Layer 10 of a small transformer language model trained on English Wikipedia (16 layers, counted from 0, width 128).
A neuron's activation on a vector x is SiLU(gate . x) times (in . x), where the dot is the dot product.

Input weights of the MLP neurons that the questions are about. A number n stands for n times 0.0037.
n3 gate: -13 33 -37 -25 22 -23 8 -28 29 -24 9 10 34 16 -10 5 23 0 -39 22 51 -17 -36 -8 10 -5 -36 -28 -2 -7 9 -6 5 40 21 12 -28 12 21 7 -41 33 -66 9 0 10 25 -8 2 -14 -3 12 16 28 -6 -39 -17 3 -37 20 -19 -15 -6 48 10 -8 -46 21 46 -29 3 51 24 -9 -26 5 3 22 -47 -5 43 17 30 -7 -7 22 6 21 -5 -3 -4 6 -11 10 -5 -18 -30 21 1 2 -31 -12 -36 17 47 -27 -29 21 19 -6 -22 -37 14 -33 -10 19 -65 9 5 -38 -15 18 4 34 56 -41 2 26
n69 gate: -44 -26 -2 5 35 14 -27 22 2 10 -6 36 18 5 15 2 21 -29 -20 -14 -45 -21 -3 5 -11 -89 42 8 -26 10 -21 44 -4 -8 40 -25 16 -46 -15 2 25 9 14 -2 16 17 3 11 -17 -16 17 -3 21 -23 -21 -22 -3 -23 17 -12 24 -8 15 -70 24 25 40 -50 17 35 -7 -26 8 15 57 15 -2 -18 6 -7 -5 -43 -7 7 3 -15 51 -12 19 -44 -10 0 60 32 -38 11 -15 61 -50 7 -4 -17 23 5 12 -26 -29 -21 -2 34 -6 -95 -2 -49 -20 -4 -15 9 23 32 -12 -26 2 13 15 9 62 19
n92 gate: -58 5 68 6 -6 14 -13 -13 6 -22 33 -7 39 -4 -30 -24 -10 5 -2 19 14 -9 32 9 -9 40 -46 -6 -6 -10 -42 -51 18 10 24 35 2 16 -1 -16 -5 20 57 -52 -15 7 -20 7 15 -10 27 6 -25 21 52 -32 -29 31 0 14 -26 -8 46 -10 50 -4 -42 20 -7 28 -7 -30 43 -37 -2 -20 27 34 -40 -2 13 -44 14 24 10 -17 20 -41 -52 1 -11 -6 -37 13 -7 -18 -32 36 -22 -21 -3 37 -6 16 28 22 -55 -22 15 25 -34 9 -23 -1 -4 30 11 9 1 -14 -19 -8 18 23 53 -22 -10 48
n94 gate: 17 -11 10 9 7 10 84 30 8 -37 67 -11 -23 57 5 5 26 12 -9 -9 -28 8 -9 -11 -44 -20 2 -8 -25 -34 -3 56 -19 4 30 2 14 -22 34 12 -29 50 28 9 27 12 -2 13 47 -90 4 0 -5 -14 -41 -9 -15 -38 0 24 16 -26 20 -17 56 6 11 -43 -3 15 5 0 -22 -39 -20 9 -45 27 -33 26 15 10 -62 -28 11 36 24 30 -56 -29 22 -56 -22 8 26 19 10 -14 24 -18 2 6 -7 -8 26 -4 -41 4 -1 16 47 20 11 -19 -17 10 50 16 -15 -31 2 -8 14 -38 -31 -19 14 -33
n101 gate: 24 -2 -25 51 31 -58 -12 43 19 6 20 55 -10 0 42 12 19 -28 -20 4 -12 -25 20 -5 -28 -50 8 30 36 1 -41 17 -25 13 27 -2 1 -26 16 9 22 27 -12 -15 25 -9 8 -3 -3 -75 3 19 20 -21 17 17 -13 20 -39 -8 14 -44 20 -14 -8 8 30 30 39 15 -32 -17 -22 1 -17 -25 5 3 -2 -11 2 13 15 24 8 -38 20 -17 -35 12 30 -25 10 6 -1 46 -13 -20 -34 7 -1 -36 -26 -2 14 1 53 -11 9 35 24 -26 1 0 8 8 -36 -45 6 -24 -13 40 -15 -46 -45 22 5 2
n106 gate: 61 -2 -31 16 -19 5 20 -36 20 11 21 49 13 -1 27 -2 9 -7 43 -30 -1 8 -6 -8 -3 11 28 -23 -12 -24 -8 29 12 -49 -9 30 3 -23 4 -1 -8 0 -17 5 55 10 29 9 19 -25 -23 -26 35 -8 -9 -13 -14 -8 -2 36 -23 -4 10 -35 37 -8 5 6 31 -30 24 -13 32 32 -8 -6 19 17 15 32 36 -18 19 3 11 1 49 -16 11 4 11 -28 -9 -19 -30 25 -30 -39 23 -31 33 -26 14 22 -30 26 46 -23 -46 26 4 -61 -35 5 -13 -51 -15 5 -27 -21 5 9 -12 -21 -13 0 8 -30
n108 gate: 18 45 40 14 -5 -32 30 -43 9 -10 -24 40 23 6 -1 3 3 45 41 30 -32 34 20 -33 2 -49 -1 34 0 14 26 33 13 38 24 11 -10 9 -10 -27 -11 -31 45 8 35 -20 13 11 3 -37 -41 8 21 1 37 -32 -17 16 50 9 -1 -2 -22 11 7 -15 18 -43 21 32 -15 -33 -25 -22 -4 24 -30 -19 20 -32 -38 19 -2 -14 54 -5 34 52 -4 29 -35 -44 -14 -49 -31 28 -39 -34 -32 -10 38 -29 -15 23 -26 26 59 -7 33 17 40 -12 -9 -17 -11 1 3 -15 -38 -46 -41 -8 -29 18 4 15 5 -34
n132 gate: -16 1 14 -8 31 -12 -8 -23 -25 -41 5 -38 23 31 6 -43 8 -3 30 -42 32 2 -7 -7 -15 -14 20 -43 2 12 41 -33 -24 18 28 0 1 11 2 -14 -49 25 38 -23 52 20 -16 -21 -11 -46 -17 -18 61 45 -12 27 53 42 3 33 2 33 2 -20 2 21 -8 14 28 -51 -10 -6 -5 -34 11 25 -22 -42 -25 -4 -20 20 22 -22 -15 -23 18 -25 -16 21 42 -29 2 -37 8 -5 -36 41 -26 -14 16 -9 -25 38 -31 22 51 39 -36 -12 -6 2 -31 14 16 5 35 11 -7 -8 -1 37 13 4 -14 -17 -6 19
n187 gate: 13 -2 2 -13 0 50 -3 9 -22 -20 27 11 49 -24 -7 11 1 -42 -16 -7 -8 -28 -17 -21 -36 -10 -5 17 1 -18 27 -22 -7 53 -16 25 19 -10 -9 22 -18 -34 -5 25 -38 -13 19 17 -28 -34 69 -1 36 10 3 19 24 25 -69 56 -9 11 30 -31 -17 3 37 42 15 -1 4 -4 -35 18 -17 26 48 7 20 -28 48 27 -3 15 -16 -35 -11 -21 0 26 -19 -4 -6 -10 -26 -31 -9 -16 -26 18 3 8 -12 -9 42 -22 -2 -29 13 9 -7 -47 19 -7 9 -23 -14 4 3 31 -10 -32 -28 1 27 29 23 4
n209 gate: 16 13 -8 5 -3 -49 -11 8 -23 -10 -20 -41 -1 5 5 -27 14 -12 32 -11 -11 28 34 -33 8 -30 -15 -20 -18 -14 14 -13 19 -24 -14 16 22 28 -17 -28 -2 -41 7 42 25 16 22 -10 -8 35 -7 -28 20 -6 10 -28 34 12 -29 -13 2 -20 48 60 22 5 35 -25 -31 -39 -41 6 -37 -13 -45 19 6 -17 10 -2 11 -1 -44 -11 -1 6 7 -86 -8 13 49 -22 13 13 -25 36 20 11 -20 1 -4 -8 9 2 -2 -4 -26 11 19 24 55 3 26 -4 -23 21 -23 26 18 -35 -12 -26 -2 21 23 22 1 12
n219 gate: -21 57 10 -30 40 8 -17 12 -30 19 -31 -4 25 27 4 41 -32 30 41 26 -23 -32 0 53 9 22 33 7 39 -4 25 42 20 -33 12 -15 -32 -1 -20 -20 -15 16 -23 -57 1 31 -6 -1 -25 -11 5 -31 1 -32 -31 -16 10 24 14 -22 23 -49 22 -38 -27 -8 36 27 8 -41 -6 25 -9 -13 -40 9 -12 -27 54 7 18 1 1 -13 14 5 -38 -33 5 5 -16 22 -21 -22 15 -35 -46 -43 -6 -29 -3 15 -12 56 12 24 11 -6 -37 -4 10 14 24 19 -18 8 -35 -31 11 -21 15 0 21 21 -13 -9 30 16
n250 gate: -13 35 41 10 8 -41 -25 -31 -2 -47 -50 11 67 15 12 -19 35 -70 -5 2 -41 35 9 -25 -56 16 38 -32 -21 -11 24 -7 -30 -8 -8 16 4 7 2 -50 84 20 64 32 -9 -3 -20 2 31 -13 -25 20 -13 30 25 -20 32 -13 -17 -45 -2 15 -8 -8 31 16 9 1 44 -18 -13 25 8 0 -28 21 0 -7 -8 -50 59 -38 -7 14 1 5 12 -3 8 -20 -10 2 -25 -1 1 59 23 37 -9 -10 9 -47 10 7 -33 12 -9 3 -13 -9 7 6 -21 -10 -29 -27 -12 -6 17 39 13 11 -1 -4 -27 22 -18 -4
n319 gate: -40 -14 -36 -16 -25 11 -24 1 10 -4 5 46 -27 -17 16 29 -22 -12 9 10 -16 -11 1 -5 -26 -52 23 39 24 9 -10 -22 -31 2 31 -41 10 -31 -29 31 -1 -10 56 -20 -11 14 21 16 -13 -35 -16 -25 20 27 -29 -1 7 -40 -2 -2 -4 5 -36 -8 7 3 50 3 16 -43 22 -35 5 -65 42 18 -30 -4 -20 12 18 11 -15 0 12 -1 7 7 47 22 -2 51 21 -18 -16 -16 -21 9 3 16 18 -5 22 45 -14 -1 25 -13 -4 34 65 -34 -19 -2 -16 -21 3 -5 33 -12 19 -32 66 10 -56 -3 16 -29
n3 in: -15 26 -42 -8 -5 6 17 0 -1 38 -11 -37 -38 -19 -29 48 -45 -11 39 -45 -27 9 -11 12 2 19 -5 9 -39 -3 14 -28 17 -8 44 12 10 42 52 6 -11 17 -21 0 -3 -28 -10 -16 -7 -31 -40 -8 25 9 55 8 -15 12 -14 33 1 -15 -12 -34 4 -38 -19 8 8 20 17 -16 5 17 11 -26 20 30 -13 5 -6 15 15 8 19 17 9 24 -37 25 -9 -15 3 -2 7 -15 7 27 -40 22 31 -58 12 36 -22 -26 1 -5 13 -16 32 -9 6 1 2 33 1 -8 -8 -8 -9 16 -45 13 -42 -20 -2 -7
n69 in: -17 -11 -7 -7 36 -7 -22 10 2 31 -19 -12 -19 -42 36 -4 -27 -58 4 -50 -20 10 13 20 31 -9 23 10 -44 28 -43 35 63 23 -1 12 3 -22 -5 -15 -24 9 21 8 32 7 -20 19 -5 39 -11 11 58 17 8 6 35 -18 -3 1 -32 6 3 -14 -4 22 12 -15 11 32 1 13 29 22 -1 19 12 38 -16 -3 34 -3 -14 20 33 -8 12 -4 -35 -51 -35 23 12 39 1 -11 -50 17 -1 -72 6 4 1 -5 45 -2 -17 -1 -13 -6 -45 21 -4 -18 -3 20 -1 -3 12 -1 -23 -26 -10 -18 8 -5 -26 26
n92 in: 8 -21 13 10 -44 25 1 -3 -15 9 40 3 11 -5 -24 -3 -26 19 3 21 -16 -16 -20 -7 -19 10 -9 2 -47 9 -38 -12 41 -7 26 34 -41 29 -10 2 -28 -3 24 -12 -10 12 43 14 18 39 -6 -40 5 29 22 -24 -8 -26 5 1 4 -6 54 -21 -18 -14 34 -40 -36 -11 1 0 34 -36 4 25 -11 90 -16 10 38 3 9 -7 3 24 3 29 8 29 -22 -14 8 48 13 -27 13 0 -38 -59 -7 10 -1 -20 8 19 -23 2 -60 -7 17 7 27 17 -1 -8 -9 -6 -10 -39 4 5 -30 -32 1 -14 1 -10
n94 in: 1 -33 -13 -8 2 21 -52 -23 -13 -35 -28 18 -14 -29 -4 8 -8 -71 32 3 8 11 16 -17 18 27 8 57 -13 3 36 -36 0 -15 -7 -19 12 9 -49 -16 42 10 2 19 -11 -32 -3 30 -12 -32 -2 -7 -40 7 11 36 18 6 29 -2 -43 30 -4 -3 12 -9 -1 9 17 -8 -19 -6 -17 -1 -14 41 -3 -6 -1 -72 -9 -14 -34 5 24 18 19 9 49 -10 -2 -4 27 24 29 -13 -3 -36 26 -11 11 21 31 -3 -8 6 -11 23 15 2 14 -18 31 6 15 3 -13 -19 23 37 18 36 -3 8 25 11 -39 -6
n101 in: 40 -69 -16 -24 0 -22 -42 -25 -2 -22 0 14 41 21 -6 2 38 -21 21 3 -13 20 -4 -10 31 -38 8 -22 -9 5 -39 -39 7 -28 26 -24 44 -16 13 -25 1 -8 23 16 24 -31 18 -20 -1 -8 6 6 57 -19 -24 -15 34 25 -53 -14 5 0 -1 0 21 12 -4 31 32 3 12 -43 37 -22 -46 -18 -47 -24 1 30 49 -1 26 13 -2 -33 51 -27 -32 59 52 -8 -34 19 7 49 8 28 16 20 -63 7 -36 -10 9 -21 -5 -16 -5 -11 -35 -7 21 10 2 4 7 -18 1 -19 28 51 -1 -17 -67 -24 -23 21
n106 in: -6 -40 -22 -37 -9 6 25 14 13 32 4 16 13 -7 -36 -38 -16 6 0 -25 -12 4 24 5 -8 30 26 21 21 -4 23 -3 -1 3 -13 21 3 10 -5 24 -14 -23 -22 20 -17 -10 -24 -27 -17 -45 28 -21 8 42 -35 -11 14 2 -1 -13 -44 37 43 -25 29 -16 -32 1 1 45 4 24 41 -38 -40 20 37 41 37 24 52 -7 22 -12 -20 -1 43 -23 -26 -18 -22 32 -5 -28 15 5 -1 -9 9 13 33 4 -1 -18 -18 -10 -17 -17 0 -6 5 12 -41 -17 -26 -3 -15 59 -31 -5 18 45 10 -12 7 -34 -14 28
n108 in: 12 5 27 -21 22 -32 35 23 -12 20 6 -38 1 53 -43 45 -46 37 -9 -13 47 -32 -1 13 11 -20 -28 1 -19 -6 -15 27 -44 -26 -2 6 -1 36 4 18 20 -41 3 -78 -1 48 -26 -39 27 11 18 -14 18 -12 -12 -24 -12 -38 6 14 1 31 -13 -6 -5 8 17 11 -2 17 13 51 -36 3 23 36 6 -7 23 10 -4 -23 3 23 -44 4 -7 2 14 2 -12 40 -8 -26 17 -65 -39 -13 -27 4 3 -21 41 -28 -52 -5 -3 -5 -25 10 28 -3 5 -6 0 39 -26 26 0 25 14 39 -22 -9 31 4 -19 -13
n132 in: -5 -9 -29 9 4 -12 7 -14 -14 -35 -1 4 -31 7 -25 5 -9 26 -15 -36 17 30 10 17 41 -29 -44 31 7 -40 -36 -64 -14 20 -8 -22 32 36 19 20 1 -42 -28 24 -14 23 29 29 38 -4 -12 -8 -20 -21 3 -9 -17 -10 -8 1 11 -8 -35 -22 7 -4 8 -7 19 11 -8 5 -9 12 40 -23 2 41 22 30 -2 -18 25 -7 55 -39 7 37 -13 -23 20 37 38 20 7 -8 4 2 36 -31 25 -21 -50 3 34 -38 11 -22 13 13 -15 -6 32 -20 -59 -15 -11 -2 -34 -1 8 8 13 -14 31 -1 12 -36
n187 in: 24 4 5 61 3 4 -19 -2 -47 -27 -34 -11 32 -23 31 -24 -24 -24 -7 13 6 14 -10 21 -6 2 2 13 -60 -9 -8 -60 -36 -4 -1 -7 14 33 15 65 9 -6 24 -7 -25 -22 40 21 14 -9 15 -11 23 -24 4 5 -5 22 42 15 -24 11 5 -11 -34 -24 10 -17 4 12 14 13 -1 20 -9 4 -21 -27 72 -16 -10 36 19 -9 6 -31 -20 2 0 48 21 10 -4 -18 0 14 31 -65 39 -26 -7 -4 19 -11 19 0 -9 7 25 0 12 -26 18 1 -26 40 -1 -8 -60 -18 27 17 11 -18 -50 0 24 4
n209 in: -32 -49 20 6 60 -23 -16 31 25 7 3 10 -36 3 -11 7 3 -17 51 19 -10 2 -21 8 -24 15 -32 25 -11 -6 -62 -5 30 -21 24 -7 -9 -17 -22 47 -6 22 6 0 -31 -29 -19 -7 4 -6 8 11 12 -5 42 8 -4 -18 4 19 -39 -14 -18 1 -7 -38 18 -36 -28 -27 24 2 5 41 9 -2 4 -10 5 -12 -5 -6 22 28 19 -25 -51 -7 -3 -18 4 41 -27 -12 -8 16 -16 36 3 23 24 46 20 0 -1 -15 -18 -18 -7 17 -13 10 30 2 -44 8 3 -21 -19 -20 -19 6 -6 17 9 17 -24 15
n219 in: 12 -4 5 -14 -18 -12 11 -36 10 21 16 -40 13 63 9 5 7 13 -6 -10 15 -3 -1 -9 -12 -45 20 45 31 -18 75 22 52 -3 41 8 -43 18 -28 -1 1 -23 -19 -19 9 -17 15 -9 -27 17 -2 6 22 19 -20 22 8 -8 -19 19 -29 1 3 -11 4 -22 13 -1 -28 23 -13 -8 39 -4 -8 -23 -37 3 -11 48 -14 -30 -20 -20 54 -35 5 -2 -29 4 17 59 -4 2 -1 -6 21 18 -31 2 33 18 32 -22 -22 21 30 -6 12 -42 0 -2 9 35 10 -8 -45 -22 -25 3 2 67 18 8 -38 -50 -44 -23
n250 in: -19 -46 21 19 8 -11 9 -38 -44 5 -4 20 55 -9 -6 1 -47 12 4 6 -24 19 33 -38 -16 -39 21 2 -36 -27 -4 49 -7 -35 9 17 0 42 -17 -19 -29 13 47 -21 -12 -7 -10 16 -20 -2 -14 13 -18 13 4 -28 -31 23 -19 -1 14 -2 14 23 -22 26 24 -13 4 63 -9 -10 57 -12 25 7 -13 -13 -14 -40 26 2 -5 21 13 -9 19 45 33 -26 -11 39 -36 -2 -10 27 -9 -38 4 -29 -38 -37 15 11 22 -9 2 -26 44 30 -4 6 8 -34 -17 11 -9 7 5 2 -13 -5 27 -8 21 0 -12 49
n319 in: -27 11 12 2 36 6 -16 4 -29 48 -35 -33 -20 -7 14 -12 1 -8 -3 -22 28 -34 2 -16 14 -23 15 2 -21 -3 -19 -18 10 1 5 23 -19 -28 7 -7 -39 -34 19 -12 -56 15 -5 16 -22 -6 14 -20 -63 6 -3 -9 15 16 24 -4 3 -12 4 24 1 4 23 -9 -9 -28 -12 -14 -5 -11 -24 5 -5 29 -52 -9 -28 35 27 0 48 31 16 -15 25 -10 41 43 22 -24 18 -27 -16 -17 25 9 20 -16 -3 2 9 -16 19 6 4 21 11 18 8 -7 9 -39 -13 -15 10 22 17 -3 20 -41 -18 14 16 38

Each question shows a token from some text and the vector x that enters the MLP there. A number n stands for n times 0.065.

"pa": -14 -19 24 -4 13 6 14 -8 13 10 -9 -10 0 17 -11 -15 -34 -5 1 8 7 11 9 -37 -21 10 -19 -11 9 0 9 10 -10 30 6 4 1 -2 10 10 -6 27 20 1 -30 28 -15 -1 8 -6 -16 7 -4 1 -14 23 1 -3 11 -3 12 13 -21 -13 6 -1 -8 16 -27 2 2 -11 4 -4 15 8 3 -2 23 17 -6 31 12 6 -13 1 28 14 -7 9 -18 41 -22 7 21 -1 27 17 7 0 -5 -13 -19 -10 -7 -30 13 -8 2 9 -22 -27 -14 -11 -23 -19 -17 -24 -17 16 3 -5 10 -5 -22 40 -6 -5
Which three neurons fire most, strongest first? n250, n319, n132

"e": 30 -1 -8 26 7 24 1 5 22 8 12 -34 -13 -12 -10 13 0 -5 13 -23 5 26 -18 -11 -7 10 8 19 5 -7 17 18 8 -20 14 7 14 1 -4 6 -26 -41 -18 3 -41 -1 -7 -8 12 17 6 3 -4 2 2 5 0 50 9 10 -20 1 -4 4 -16 -18 6 -2 -2 -11 2 -2 1 -14 -2 -8 26 -4 -7 -1 -25 -10 -7 13 -9 -3 -28 24 5 15 -10 -3 7 3 27 -16 -4 -6 -9 -11 3 -11 5 -10 -3 -13 -11 -3 28 11 1 -1 14 8 12 -49 19 -9 -7 39 -23 9 -11 14 -17 -9 3 5
The two highest activations, in order: n101, n187

"ga": -4 -6 9 7 -40 -7 0 -8 -7 6 5 2 -25 -12 -25 -9 -22 22 -2 12 3 13 14 -34 -19 -25 -6 -6 10 1 1 -16 -16 9 -14 13 35 -7 17 9 -8 -22 23 15 -19 1 -36 -2 -27 -25 -15 9 11 -18 -13 -13 6 -3 24 -10 5 22 3 2 -18 13 4 9 5 27 9 11 30 -14 -13 -10 23 -5 -2 9 -26 -3 20 7 -3 5 25 12 1 16 1 23 20 18 22 -10 21 -11 -4 21 7 10 12 9 -16 -34 8 2 1 -10 -11 -10 -12 16 -4 -13 12 5 19 -12 -6 -8 28 -10 -18 9 17 -6
Which of these neurons fires most? n319

" Co": 4 -11 -18 -4 2 -13 -4 3 -5 -10 -1 -8 6 5 -21 -4 -25 -19 23 17 21 41 -15 -21 6 9 16 -6 -10 10 -29 -22 -4 -19 2 4 -12 -20 -6 18 37 10 -13 9 -8 -19 6 -1 -1 26 -2 -14 19 -21 -2 -5 15 -1 5 16 -17 -19 -10 -16 8 17 10 4 -9 -18 30 -8 3 4 -14 13 13 -25 -19 16 1 -20 4 17 2 4 2 15 14 -15 6 26 2 12 43 -8 2 -16 19 18 -1 -4 18 -15 -27 -42 -6 2 5 -1 14 2 -6 15 16 7 -19 9 6 29 -8 -1 9 -16 -2 -15 -24 26
Which of these neurons fires most? n319

" season": 13 16 -16 -20 -5 -11 14 -22 -21 -14 17 -27 31 1 -8 14 -8 5 -34 15 21 -35 -17 -16 21 3 8 -1 6 44 -19 -16 -1 -14 -9 3 17 19 -6 -3 -6 -3 -18 -6 -9 -12 3 9 3 26 3 20 -24 -6 -15 6 -28 12 2 5 -14 -22 9 -20 3 4 12 19 10 -5 4 -3 3 -11 -10 12 -5 -24 16 11 -4 -5 6 -3 17 8 -16 6 -6 18 7 11 -5 -9 20 0 26 -14 1 9 -21 18 -3 5 9 -16 -17 -23 11 2 -25 11 13 -8 12 3 -5 36 2 43 19 -19 2 -14 -10 2 25 -11
Which neuron fires most, and how strongly? n187, at about 1.6

"d": 17 -5 -29 10 -10 14 -22 -23 1 49 -7 4 -4 -14 -27 10 6 -25 -6 5 -15 -2 -12 10 -20 0 5 -20 -34 15 -19 1 1 -11 -16 7 19 -19 11 -15 16 -13 -6 -6 -5 -4 19 -14 -13 -21 12 -7 5 10 20 16 -5 -24 -4 11 -31 22 14 20 16 8 11 -1 -2 -8 -11 -5 4 19 -10 3 16 9 6 -9 31 6 8 0 0 -8 19 6 -6 -36 -2 16 -2 -14 -6 14 15 25 -9 -14 2 -8 20 14 -20 2 9 -11 -16 4 15 15 22 -11 0 -14 10 -23 -10 8 11 29 -12 9 -27 -5 32 23
The two highest activations, in order: n106, n69

" He": 24 -5 0 20 0 -4 -21 7 -2 8 22 -12 27 8 -5 0 -1 -3 -12 -7 6 -8 11 31 9 -2 2 8 -2 17 0 -5 9 -12 9 11 -14 -19 -16 -18 -25 3 -4 10 -25 -9 4 6 4 49 18 -13 -11 -13 0 -28 1 9 0 17 -33 10 -18 21 -6 12 -7 21 1 19 24 5 9 7 -21 12 7 -18 -3 -2 1 -13 -41 2 -3 -11 -9 4 -7 22 -2 -4 -7 -7 37 0 5 -19 10 -3 -8 7 -7 0 -5 -20 -10 5 28 3 -36 9 8 -9 25 -48 7 3 -5 35 -30 10 0 7 -10 -13 6 5
Which of these neurons fires most? n187

" a": -1 -6 16 -5 -3 3 -4 -10 1 15 16 5 -1 -13 -26 1 -1 6 -1 1 10 58 37 21 2 -4 -4 1 -4 18 -5 -2 13 -11 -26 17 20 -14 -9 -2 -3 -22 0 -3 0 -18 -9 -4 0 17 6 24 -23 9 6 17 21 -11 22 -14 14 15 15 10 -6 -36 25 12 -1 3 3 1 12 1 -16 -2 -14 -27 -5 6 11 11 -18 -8 -5 -13 -15 17 8 30 18 -36 -19 6 41 -7 -14 6 -19 -15 -22 12 18 -2 6 -36 12 4 7 -13 -11 12 0 -12 -22 -9 10 7 -9 -13 -11 -27 3 11 6 3 -20 -16
Which of these neurons fires most? n209

"2": -5 22 8 6 -8 23 23 -11 9 -2 14 -9 -41 10 -2 26 -9 -1 -14 8 12 1 -4 42 20 -4 -7 -7 19 23 -13 -2 -19 26 -13 -9 -12 -8 -18 -2 -1 -21 -5 7 7 -15 -1 -6 -42 13 -8 7 9 7 -3 1 5 -29 -5 7 -9 13 1 -17 9 -26 0 15 -5 5 3 4 -12 14 -9 -21 7 -5 -4 12 2 11 -5 -12 -14 -28 4 -17 8 -13 20 -11 -11 -13 18 6 40 -10 -8 32 0 -25 27 -5 -12 8 -15 3 17 7 -10 16 16 5 35 -27 25 3 -22 6 -11 8 -20 0 -25 -2 18 14
Which of these neurons fires most? n250

" 5": -3 -15 -12 4 -6 16 2 10 14 -21 15 -13 -39 -5 -18 14 -19 8 16 -6 12 -3 1 54 23 -7 -23 -1 1 46 -5 24 8 20 -12 -18 -8 -33 -1 -6 -13 12 9 -6 -8 11 33 -40 -20 4 9 17 -12 -10 2 14 12 15 23 -9 -17 6 9 -16 -24 10 -32 2 9 4 -9 13 -11 15 -16 28 -1 7 6 2 -2 -2 12 -9 -6 1 11 5 -11 -18 -1 3 -7 15 27 1 8 -11 -19 -3 -20 -8 28 0 2 -11 -12 31 -17 2 3 -2 -9 11 5 -7 3 19 -14 -2 9 -12 -16 -18 -7 -1 12 -3
Which of these neurons fires most? n250

" m": 8 10 16 4 -1 19 8 -3 8 12 -2 10 0 3 -24 -14 -14 3 15 12 15 11 -26 -23 28 18 -8 9 2 10 7 1 6 22 -27 7 16 -5 -15 17 21 -3 -32 8 -21 -5 -1 20 -19 30 -22 -27 13 -15 7 15 -17 -20 5 -3 17 -13 3 -9 5 -33 5 4 -36 7 29 -7 7 -2 5 -14 -11 -21 -4 2 14 5 -7 35 11 -1 -20 -4 -1 2 1 14 -10 -13 -6 -6 15 -6 19 9 -22 -3 2 -39 -21 -8 -2 -16 28 -14 15 30 23 -9 -8 -29 -7 15 -5 1 27 -14 -11 2 3 21 8 -15
Which of these neurons fires most? n69

" |": 2 4 -9 13 5 16 -7 -2 -4 3 -2 0 -3 -14 7 16 -9 -20 -5 14 -11 14 27 28 -8 11 31 -2 -4 -1 9 22 8 5 -18 0 22 3 -13 -6 0 -4 -9 -9 22 -1 3 -8 -12 16 -10 64 -14 -16 -2 13 7 7 18 7 -6 3 -13 12 14 8 5 -12 -10 9 7 6 -17 17 14 -5 3 -10 3 8 -19 21 -50 7 3 14 -16 20 -10 -12 -11 -9 10 11 -85 -9 -5 -12 -4 6 -8 -4 -12 -12 0 -23 -1 4 18 0 -3 9 -2 14 6 -22 -11 -8 -7 -9 -1 -5 -19 1 4 7 7 -3
Which neuron fires most, and how strongly? n69, at about 0.99

" =": 6 -22 0 5 22 -20 2 -24 4 6 -6 -16 -19 -3 -5 2 -13 -2 -8 15 -18 2 49 42 7 9 14 -5 14 -5 3 21 -5 16 -8 11 12 9 3 -18 -2 -7 8 -5 -14 -17 -2 0 -11 40 25 1 -1 -22 9 2 9 4 -17 16 -24 6 -17 2 -8 -4 -5 11 -17 7 12 0 4 15 19 4 17 -27 -5 -18 4 20 -39 -12 27 -33 -13 30 22 -1 -5 -13 -10 12 -14 14 22 -14 -16 -8 -27 -4 21 8 -15 -30 7 13 7 -13 5 12 -22 -1 11 -7 -5 9 -2 6 -15 -21 15 5 -20 18 6 4
Which of these neurons fires most? n92

",": 9 -9 -25 21 2 -6 12 -5 -6 6 20 -16 -10 -4 -23 -7 -14 18 3 2 12 -12 53 -16 2 1 7 -5 -5 29 -11 6 6 -8 -11 1 -3 18 -3 6 5 -1 9 -12 -28 -3 15 8 -22 20 -1 42 -8 7 10 9 -3 5 10 9 15 -20 -3 8 -17 -18 -2 3 -17 7 -15 -13 16 18 -3 29 4 -15 -4 -6 7 5 -43 2 11 4 -23 -8 0 -7 -6 5 -58 -14 -60 -11 -4 -2 13 22 31 -3 9 -1 -5 -12 -10 -2 3 4 5 18 2 0 -7 7 9 11 11 13 9 11 0 -13 -1 2 -9 9
Which of these neurons fires most? n209

"ant": 20 -24 -15 -6 -1 -23 -10 4 18 12 -32 -4 2 1 -12 20 0 -7 11 4 -12 20 0 18 5 -2 1 -18 -7 42 32 -8 -1 -14 -15 16 3 0 23 -15 5 -15 -6 -23 -28 31 1 3 -4 -16 2 -18 37 -6 0 -11 -25 -8 1 22 -43 -2 5 7 1 16 3 15 -17 -13 4 -19 18 22 14 -4 3 1 18 13 -19 2 6 -44 2 -3 4 23 11 -9 7 6 22 -9 6 16 -20 -3 -4 13 9 12 -34 -2 16 -16 -11 -6 12 10 -24 -12 -1 5 33 -18 16 -6 -12 3 2 5 5 15 -9 -2 6 -13
The two highest activations, in order: n106, n92

"it": 7 23 -5 6 -8 15 -7 6 22 -4 -1 -15 17 -4 -4 9 -24 -17 26 -19 -1 20 -3 8 -19 6 14 -27 -5 36 15 30 7 10 -11 -1 19 11 6 27 -12 -22 -16 -12 9 -20 8 -18 -21 -15 -21 -9 22 2 -5 4 9 -8 8 5 -28 8 20 11 15 5 12 7 17 -9 29 2 7 -13 -11 -3 16 -13 13 12 -22 9 -23 -12 7 -7 -11 -26 -3 -11 -25 -3 12 -6 5 5 -31 -21 28 4 20 -6 -12 11 -12 8 35 -20 7 -20 19 -3 -11 -15 10 -34 -3 -10 -14 7 29 15 8 7 0 -15 -21 -4
Which of these neurons fires most? n106

"an": -21 -2 25 -19 21 -26 -1 16 -9 28 -14 -8 -3 7 7 3 13 10 -18 11 14 -2 13 4 -11 27 -12 -2 6 13 16 -2 -22 -1 -3 0 -4 -6 2 -8 -19 -17 16 -31 -49 -4 -10 -19 1 -3 5 3 19 -2 10 -17 -19 11 16 14 4 -9 18 15 -10 -12 -25 18 -8 -6 15 0 -16 -22 23 1 -12 8 13 27 -13 16 22 -12 2 15 -6 36 0 -28 -18 3 -8 -8 11 -4 4 -10 39 -11 -4 21 -19 -1 16 32 -15 9 14 -6 -25 -3 0 1 -3 -10 -14 26 -15 -9 2 11 -10 -10 -13 -15 24 19
Which of these neurons fires most? n101

"\n": 7 -17 -3 2 19 11 -11 -9 17 19 -7 7 27 -9 -21 24 3 5 -20 17 -6 3 -33 7 8 -6 13 -11 40 5 -7 -25 -11 -11 -8 -10 -9 2 3 9 -12 7 4 -9 29 -2 -7 6 22 3 -12 0 -1 12 9 37 -11 17 -8 2 8 13 -5 -9 17 -1 -7 4 -7 7 2 14 -14 -7 -16 -24 20 -15 -2 2 10 -16 -35 9 28 -3 -1 4 -19 16 9 7 -38 9 10 13 -11 -1 -19 0 17 4 26 22 -8 -49 0 -14 -12 -51 -2 1 15 6 13 23 -3 -2 -13 -3 6 1 0 -19 -22 16 -4 -1
Which of these neurons fires most? n101